Layer 2 of a small transformer language model trained on English Wikipedia (11 layers, counted from 0, width 128).
Take only the direct path to the model's output, skipping the later layers: a vector added to the residual stream pushes a token's score in proportion to its dot product with that token's output vector.

Output vectors of the tokens that the questions are about. A number n stands for (n - 500) times 0.0032.
"ues": 564,608,503,539,443,414,556,396,427,449,487,616,454,465,441,376,629,866,600,98,387,526,427,459,714,628,727,776,621,438,654,440,579,578,592,345,474,210,601,568,511,570,268,489,502,365,435,437,313,401,549,584,497,535,592,601,470,533,697,407,321,354,626,745,524,510,308,575,504,475,627,261,611,578,364,623,490,485,418,486,581,867,553,649,587,674,430,646,583,442,262,569,519,528,310,701,687,357,381,581,414,416,523,760,629,516,274,491,741,331,566,411,545,535,492,595,481,599,348,714,418,270,578,252,500,450,384,295
"um": 530,431,578,397,462,443,401,381,480,387,533,592,468,453,642,446,506,950,432,396,479,551,540,606,628,232,536,589,491,486,621,506,467,574,458,552,500,415,496,376,651,553,534,573,501,623,482,472,312,530,431,467,550,582,495,497,472,494,514,481,268,569,414,649,437,455,493,563,598,349,517,572,656,477,647,242,564,636,467,598,554,686,496,344,530,638,492,490,635,438,364,603,524,793,540,685,513,414,352,404,257,607,548,623,283,519,443,406,703,243,565,697,573,510,522,584,647,522,557,444,614,602,557,463,351,349,468,262
"ived": 435,381,432,623,538,685,625,534,372,436,535,373,473,408,560,500,458,972,679,371,317,454,490,438,315,533,536,603,552,508,615,226,442,342,515,348,685,193,491,790,539,462,553,210,502,579,248,112,536,332,434,536,567,765,558,592,466,474,604,290,476,424,676,543,592,527,268,452,518,792,483,443,583,620,443,625,531,433,611,632,455,872,470,465,536,648,476,633,584,558,485,367,405,541,407,478,607,373,394,220,340,204,508,416,565,637,435,289,588,305,511,623,739,368,359,591,546,487,496,397,503,377,614,280,576,390,395,422
"der": 337,516,427,519,558,387,471,621,500,618,318,584,361,535,568,350,500,747,453,593,375,355,318,687,405,562,571,396,341,391,314,493,633,491,296,584,557,348,451,687,637,544,478,293,500,500,354,666,665,561,524,545,563,637,266,633,582,461,604,652,608,386,630,408,504,539,426,426,579,644,515,481,406,466,531,484,614,371,234,522,442,766,445,645,523,509,630,527,458,555,355,505,437,540,560,558,447,392,399,478,575,588,502,825,695,366,509,612,456,322,557,468,803,621,329,712,569,500,645,640,396,352,423,379,505,254,436,588
"ude": 265,459,447,507,280,432,420,210,339,535,425,420,462,434,762,417,446,747,528,357,507,558,567,510,391,520,465,665,735,366,541,643,439,609,604,522,414,270,542,528,422,869,528,345,500,400,294,422,408,326,477,345,434,578,580,581,260,547,632,651,398,483,503,644,460,436,365,415,475,725,821,556,519,599,606,521,525,585,555,433,629,823,481,360,529,654,322,458,457,471,182,524,397,861,525,493,610,330,381,481,345,533,705,625,443,420,544,554,718,373,391,530,600,457,625,491,534,414,236,638,493,397,663,544,651,309,371,341
" few": 411,407,402,487,446,587,540,357,400,623,370,509,466,431,530,386,545,632,612,447,433,497,652,540,475,778,634,686,500,302,842,578,526,552,479,448,675,257,704,665,389,680,478,397,500,590,586,474,368,532,453,399,697,384,291,607,370,783,511,329,366,469,457,515,681,515,614,567,601,772,603,399,467,451,561,438,459,569,451,376,508,492,502,353,598,606,524,763,419,460,316,548,399,522,603,564,500,561,657,324,371,541,405,636,721,497,297,324,717,378,494,519,411,482,429,488,541,450,477,646,491,244,656,560,707,531,519,576
" José": 478,301,517,381,369,502,476,437,401,634,435,493,515,422,625,478,608,599,614,324,435,516,496,564,607,516,646,457,537,441,685,548,610,454,440,557,518,450,360,530,536,563,470,461,501,527,329,358,360,436,467,464,491,458,552,581,404,630,469,470,480,396,474,447,583,475,486,551,614,571,705,436,538,472,526,481,401,331,521,636,445,805,493,462,570,559,439,541,574,415,470,514,443,596,343,507,624,492,709,464,463,522,505,680,503,440,390,428,618,490,429,532,534,655,439,622,641,554,428,660,576,315,524,396,743,460,694,523
"iring": 569,369,396,376,511,564,646,334,283,619,484,417,472,542,672,461,617,767,526,294,408,511,592,655,376,451,723,582,312,361,768,500,762,370,514,471,542,248,602,578,304,669,392,329,502,566,317,572,433,485,564,480,419,515,640,621,362,490,573,484,416,500,486,546,581,425,470,373,552,611,683,737,562,333,595,615,472,596,493,392,471,902,520,468,503,516,444,444,460,470,523,258,387,387,589,540,744,568,663,393,651,509,644,277,549,688,484,570,765,364,451,500,662,537,570,584,479,428,512,579,328,381,546,529,525,402,639,669
" largest": 514,311,392,566,372,413,640,392,401,451,428,253,667,500,492,426,541,571,683,581,469,469,556,523,490,664,588,510,575,359,530,547,671,549,351,388,547,238,516,736,538,558,267,272,501,573,513,400,419,366,383,606,439,603,308,548,350,757,512,324,337,550,570,573,695,669,575,395,592,635,552,474,417,589,533,480,441,365,363,401,660,571,544,443,590,730,614,661,700,600,235,573,427,418,441,723,580,537,568,250,521,427,515,753,415,503,579,267,580,363,361,302,616,576,566,487,493,420,401,603,283,400,689,408,729,606,681,458
"ire": 451,315,383,424,570,600,642,242,446,692,504,485,445,532,687,571,472,704,314,309,362,559,583,705,565,426,653,529,500,454,643,580,577,456,546,574,614,262,699,566,458,558,448,378,500,510,399,507,257,430,829,435,694,512,541,532,450,497,683,553,461,443,558,470,639,419,591,333,568,560,717,607,576,403,623,650,622,442,580,438,342,815,475,280,503,452,345,584,408,239,694,420,366,537,647,620,529,500,506,504,557,494,596,297,447,632,469,611,710,478,506,451,577,442,654,550,458,478,500,680,347,590,431,335,585,612,612,578

Each question shows what one neuron of this layer's MLP adds at an activation of 1. A number n stands for (n - 500) times 0.0009.

n72: 549,263,601,512,630,728,465,567,295,303,503,532,470,599,377,519,494,634,652,529,289,580,384,437,709,460,461,572,551,623,487,552,636,576,625,289,422,377,462,344,474,458,425,383,234,244,466,588,315,494,406,531,602,507,464,441,397,757,646,452,648,395,560,497,548,462,449,673,461,462,413,382,420,507,514,463,379,460,376,394,518,562,574,455,380,487,584,572,351,572,545,377,486,494,474,599,516,385,461,551,591,500,403,484,509,459,572,500,627,356,530,684,544,476,569,548,673,497,391,419,396,465,469,603,586,714,370,634
Pushed down most: "der"

n274: 352,425,324,702,500,393,712,700,536,451,312,475,567,515,585,469,694,500,323,399,545,613,558,440,543,452,497,391,410,651,528,292,639,474,508,514,641,431,556,546,652,397,300,619,538,441,417,519,654,521,296,658,507,389,466,709,485,314,578,443,560,614,433,328,353,612,535,257,470,658,280,439,489,507,629,526,536,730,492,382,544,582,538,279,405,352,465,599,567,483,473,441,599,503,482,353,447,674,580,824,417,599,474,365,373,706,627,477,595,423,507,313,624,304,348,346,349,559,545,490,592,547,635,615,307,616,485,464
Pushed down most: " José"

n31: 578,707,473,506,544,561,442,507,637,486,485,719,373,522,526,630,581,327,503,503,372,550,500,442,675,476,517,438,539,632,622,380,468,392,683,423,585,479,455,576,489,423,557,262,537,473,279,349,454,671,554,462,333,586,480,517,566,468,363,648,407,635,368,547,511,668,587,662,596,624,496,402,521,500,455,555,476,497,621,457,559,584,452,507,418,532,384,400,431,428,500,617,552,622,198,661,360,731,401,584,472,576,573,475,794,676,585,389,690,421,606,429,463,762,470,421,584,351,524,773,235,436,473,390,474,642,711,301
Which three tokens does it push up most, strongest first? "ues", " José", "ire"

n7: 406,600,401,449,371,647,617,519,393,630,625,370,490,520,444,430,619,469,691,583,569,363,559,383,550,625,319,456,434,473,574,549,470,547,739,432,740,687,272,465,415,537,520,378,543,441,327,262,613,516,553,398,407,431,469,528,661,320,423,557,476,594,476,525,503,467,516,439,448,545,507,435,562,325,524,801,552,465,504,417,549,526,446,555,342,441,446,421,391,475,509,416,462,494,283,613,768,509,539,539,399,426,544,721,438,476,557,312,493,255,430,699,514,580,479,364,591,554,478,635,633,412,549,304,440,461,516,574
Which two tokens does it push up most, strongest first? "ived", " José"

n254: 597,537,526,577,668,577,507,437,587,634,539,554,521,424,377,529,351,581,487,588,404,512,564,438,454,407,398,687,434,616,434,646,401,582,660,522,520,323,574,290,378,681,534,531,385,497,717,584,667,450,244,605,573,332,439,614,580,341,560,332,595,553,409,365,554,439,265,414,411,585,618,560,349,559,621,406,587,653,284,573,362,588,370,470,555,663,471,620,543,732,484,566,482,459,395,439,507,376,378,627,607,302,538,483,524,521,506,529,428,500,645,408,380,579,525,561,449,569,575,611,260,463,536,821,609,676,524,493
Pushed down most: " José"

n174: 541,504,376,615,544,384,675,362,390,611,587,543,617,675,510,711,510,430,480,555,604,494,571,580,451,473,564,535,751,437,542,635,602,365,765,636,586,330,228,386,249,791,464,441,425,527,627,631,557,556,464,545,539,315,540,417,676,361,551,478,593,733,350,578,543,276,426,444,550,580,607,635,440,687,670,482,415,417,374,634,507,545,422,574,359,443,573,413,578,303,434,320,665,523,382,422,521,436,518,468,405,311,692,587,655,685,401,334,438,410,647,610,708,457,470,561,581,558,407,466,375,504,531,427,662,561,464,581
Pushed up most: "iring"

n239: 579,460,460,554,618,412,473,509,442,685,477,546,478,651,458,464,521,570,660,461,612,478,579,536,534,565,462,473,611,623,515,526,551,408,586,465,602,643,500,371,608,492,646,436,472,479,660,410,552,376,366,518,351,389,567,432,383,467,471,298,558,681,701,397,592,492,470,629,217,629,454,634,531,176,305,628,470,488,568,503,385,528,555,506,509,627,628,528,582,372,426,630,358,526,457,338,524,426,639,597,456,587,529,460,525,507,643,557,459,452,514,478,317,358,595,379,331,472,569,583,465,663,464,416,634,392,671,473
Pushed up most: " José"

n152: 575,680,615,403,766,350,431,629,536,468,478,458,658,500,472,597,544,503,446,393,358,573,626,538,402,572,486,618,438,489,336,417,589,503,464,580,546,327,431,400,625,458,470,641,341,506,436,632,758,595,387,394,479,417,509,561,444,533,557,460,383,466,554,561,644,459,301,547,389,370,364,644,545,438,417,506,369,567,647,387,401,459,604,512,512,461,424,426,343,442,573,413,401,486,728,709,518,362,388,404,645,610,456,249,440,557,539,405,491,541,421,577,513,503,376,545,458,447,477,515,732,573,513,488,480,497,567,488
Pushed down most: " largest"

n264: 640,533,594,439,559,388,419,598,422,544,344,299,598,586,533,517,460,382,475,541,341,473,509,509,480,477,449,494,542,500,565,511,580,351,516,398,467,578,561,506,500,770,412,658,425,563,563,356,432,509,509,348,491,405,568,729,589,527,590,625,616,816,503,486,530,473,509,439,404,518,644,494,375,454,500,410,426,294,401,449,690,544,640,426,500,629,433,382,469,520,539,401,475,294,642,609,544,529,407,553,540,664,370,736,557,427,533,412,625,494,562,394,500,559,450,532,548,531,448,497,486,431,632,424,392,482,442,367
Pushed down most: "ived"

n156: 411,496,604,533,552,486,566,500,539,649,655,575,269,569,468,393,432,633,689,322,544,347,324,476,506,370,440,514,398,377,342,392,559,358,558,449,766,449,402,379,518,413,540,640,383,507,558,476,337,542,468,563,338,447,369,428,849,490,396,441,500,347,307,463,720,503,560,667,376,684,211,652,216,640,534,504,602,390,417,426,507,605,496,440,641,604,697,728,385,604,451,390,301,503,636,604,489,433,403,758,475,458,393,450,458,492,526,628,558,368,463,497,377,370,400,439,527,420,611,617,402,589,672,400,543,285,471,465
Pushed down most: "ude"

n252: 470,490,380,440,432,473,594,675,690,507,537,424,141,674,399,366,420,601,713,415,350,457,503,359,423,570,559,490,615,629,548,520,659,575,713,533,591,521,468,550,340,452,580,450,600,507,613,506,541,568,626,652,363,346,431,517,322,440,536,437,413,555,519,619,586,437,592,476,653,318,573,651,541,446,423,550,497,621,378,743,677,453,781,359,528,677,466,377,360,537,468,496,595,461,503,469,527,695,580,740,583,547,346,612,597,398,400,601,546,365,484,500,518,409,565,530,552,582,282,410,687,410,615,393,634,639,794,479
Pushed up most: "ues"

n80: 485,485,497,562,580,526,523,473,515,429,520,564,472,443,464,601,497,401,480,483,579,357,308,548,613,556,584,434,509,514,452,642,246,511,543,529,417,405,365,464,620,591,478,484,637,603,394,316,296,561,640,548,497,555,477,470,506,506,355,476,645,451,795,459,573,511,455,647,474,724,451,436,561,519,604,430,370,515,456,612,446,566,474,506,655,352,351,522,589,497,315,510,413,509,343,486,694,503,559,415,484,353,481,565,406,513,378,573,612,320,560,539,715,379,537,585,507,535,372,447,517,248,668,467,625,423,416,697
Pushed up most: "ived"

n181: 439,223,737,455,372,476,795,598,714,534,620,528,464,457,452,644,561,467,433,430,509,560,577,462,590,544,673,243,673,326,521,453,574,417,492,758,543,483,510,579,454,417,322,551,583,537,666,461,531,538,443,486,479,496,583,302,485,407,693,506,448,651,546,537,577,458,258,369,672,297,641,497,567,540,578,368,434,783,504,546,503,684,625,517,414,627,500,461,439,606,298,435,578,644,411,289,559,601,489,479,381,390,588,397,459,571,382,657,461,452,573,439,353,665,783,549,637,352,558,551,303,422,557,599,513,436,607,500
Pushed down most: "der"

n204: 346,672,538,468,471,509,497,563,239,436,477,582,474,629,362,469,455,572,452,326,514,393,500,482,513,434,527,350,386,409,438,455,399,560,561,533,459,361,520,347,452,579,586,614,347,382,539,468,509,366,605,500,460,376,539,399,354,351,476,343,427,468,553,584,422,451,243,426,553,355,487,459,575,415,377,356,699,521,361,467,656,733,543,409,474,361,280,535,678,567,657,487,444,518,605,385,394,621,490,338,497,605,503,455,622,307,652,565,558,565,429,440,658,615,636,587,371,497,476,415,554,326,388,332,500,583,586,678
Pushed up most: "iring"

n231: 330,490,607,569,589,588,571,337,469,447,467,332,374,416,569,487,595,400,519,354,370,427,668,527,442,294,452,663,576,296,534,364,516,512,201,682,534,345,431,330,393,660,614,567,608,513,490,538,368,368,569,577,578,554,325,391,454,392,613,581,410,749,462,431,520,472,466,453,699,453,521,300,640,444,486,564,554,546,542,574,535,422,343,608,545,459,473,479,358,427,642,525,453,618,517,596,375,699,552,561,336,540,649,576,654,695,465,559,660,530,673,404,750,641,369,741,496,381,377,606,335,558,386,523,503,483,445,618
Which three tokens does it push up most, strongest first? "ire", "iring", "ude"

n302: 547,316,507,378,634,639,554,569,391,539,486,470,514,490,325,513,554,572,497,650,433,438,641,439,452,386,441,600,362,247,767,428,485,593,660,704,517,398,543,523,420,643,430,521,439,620,414,659,474,409,457,548,624,563,644,458,497,731,366,448,555,451,432,285,599,600,487,461,543,584,646,667,589,333,507,569,582,490,412,528,451,406,448,526,594,583,433,480,649,583,604,439,517,426,510,509,683,447,337,310,421,818,617,333,512,402,543,425,577,419,550,672,383,500,679,532,528,497,506,267,415,629,479,577,619,523,416,663
Pushed up most: "iring"

n215: 396,430,715,444,503,411,500,363,346,531,398,468,428,559,456,416,395,497,567,439,491,615,333,619,440,598,406,466,539,467,497,430,403,575,490,497,342,554,524,360,361,469,309,480,525,349,364,387,494,342,338,428,430,514,273,311,285,535,339,581,473,404,296,500,471,559,736,625,533,666,445,471,561,474,527,427,627,695,571,599,512,409,460,367,529,548,559,419,433,497,464,417,618,443,394,620,684,440,474,529,449,450,344,458,329,361,381,465,295,412,473,544,594,431,371,456,224,352,397,540,524,641,500,709,562,371,432,427
Pushed up most: "ude"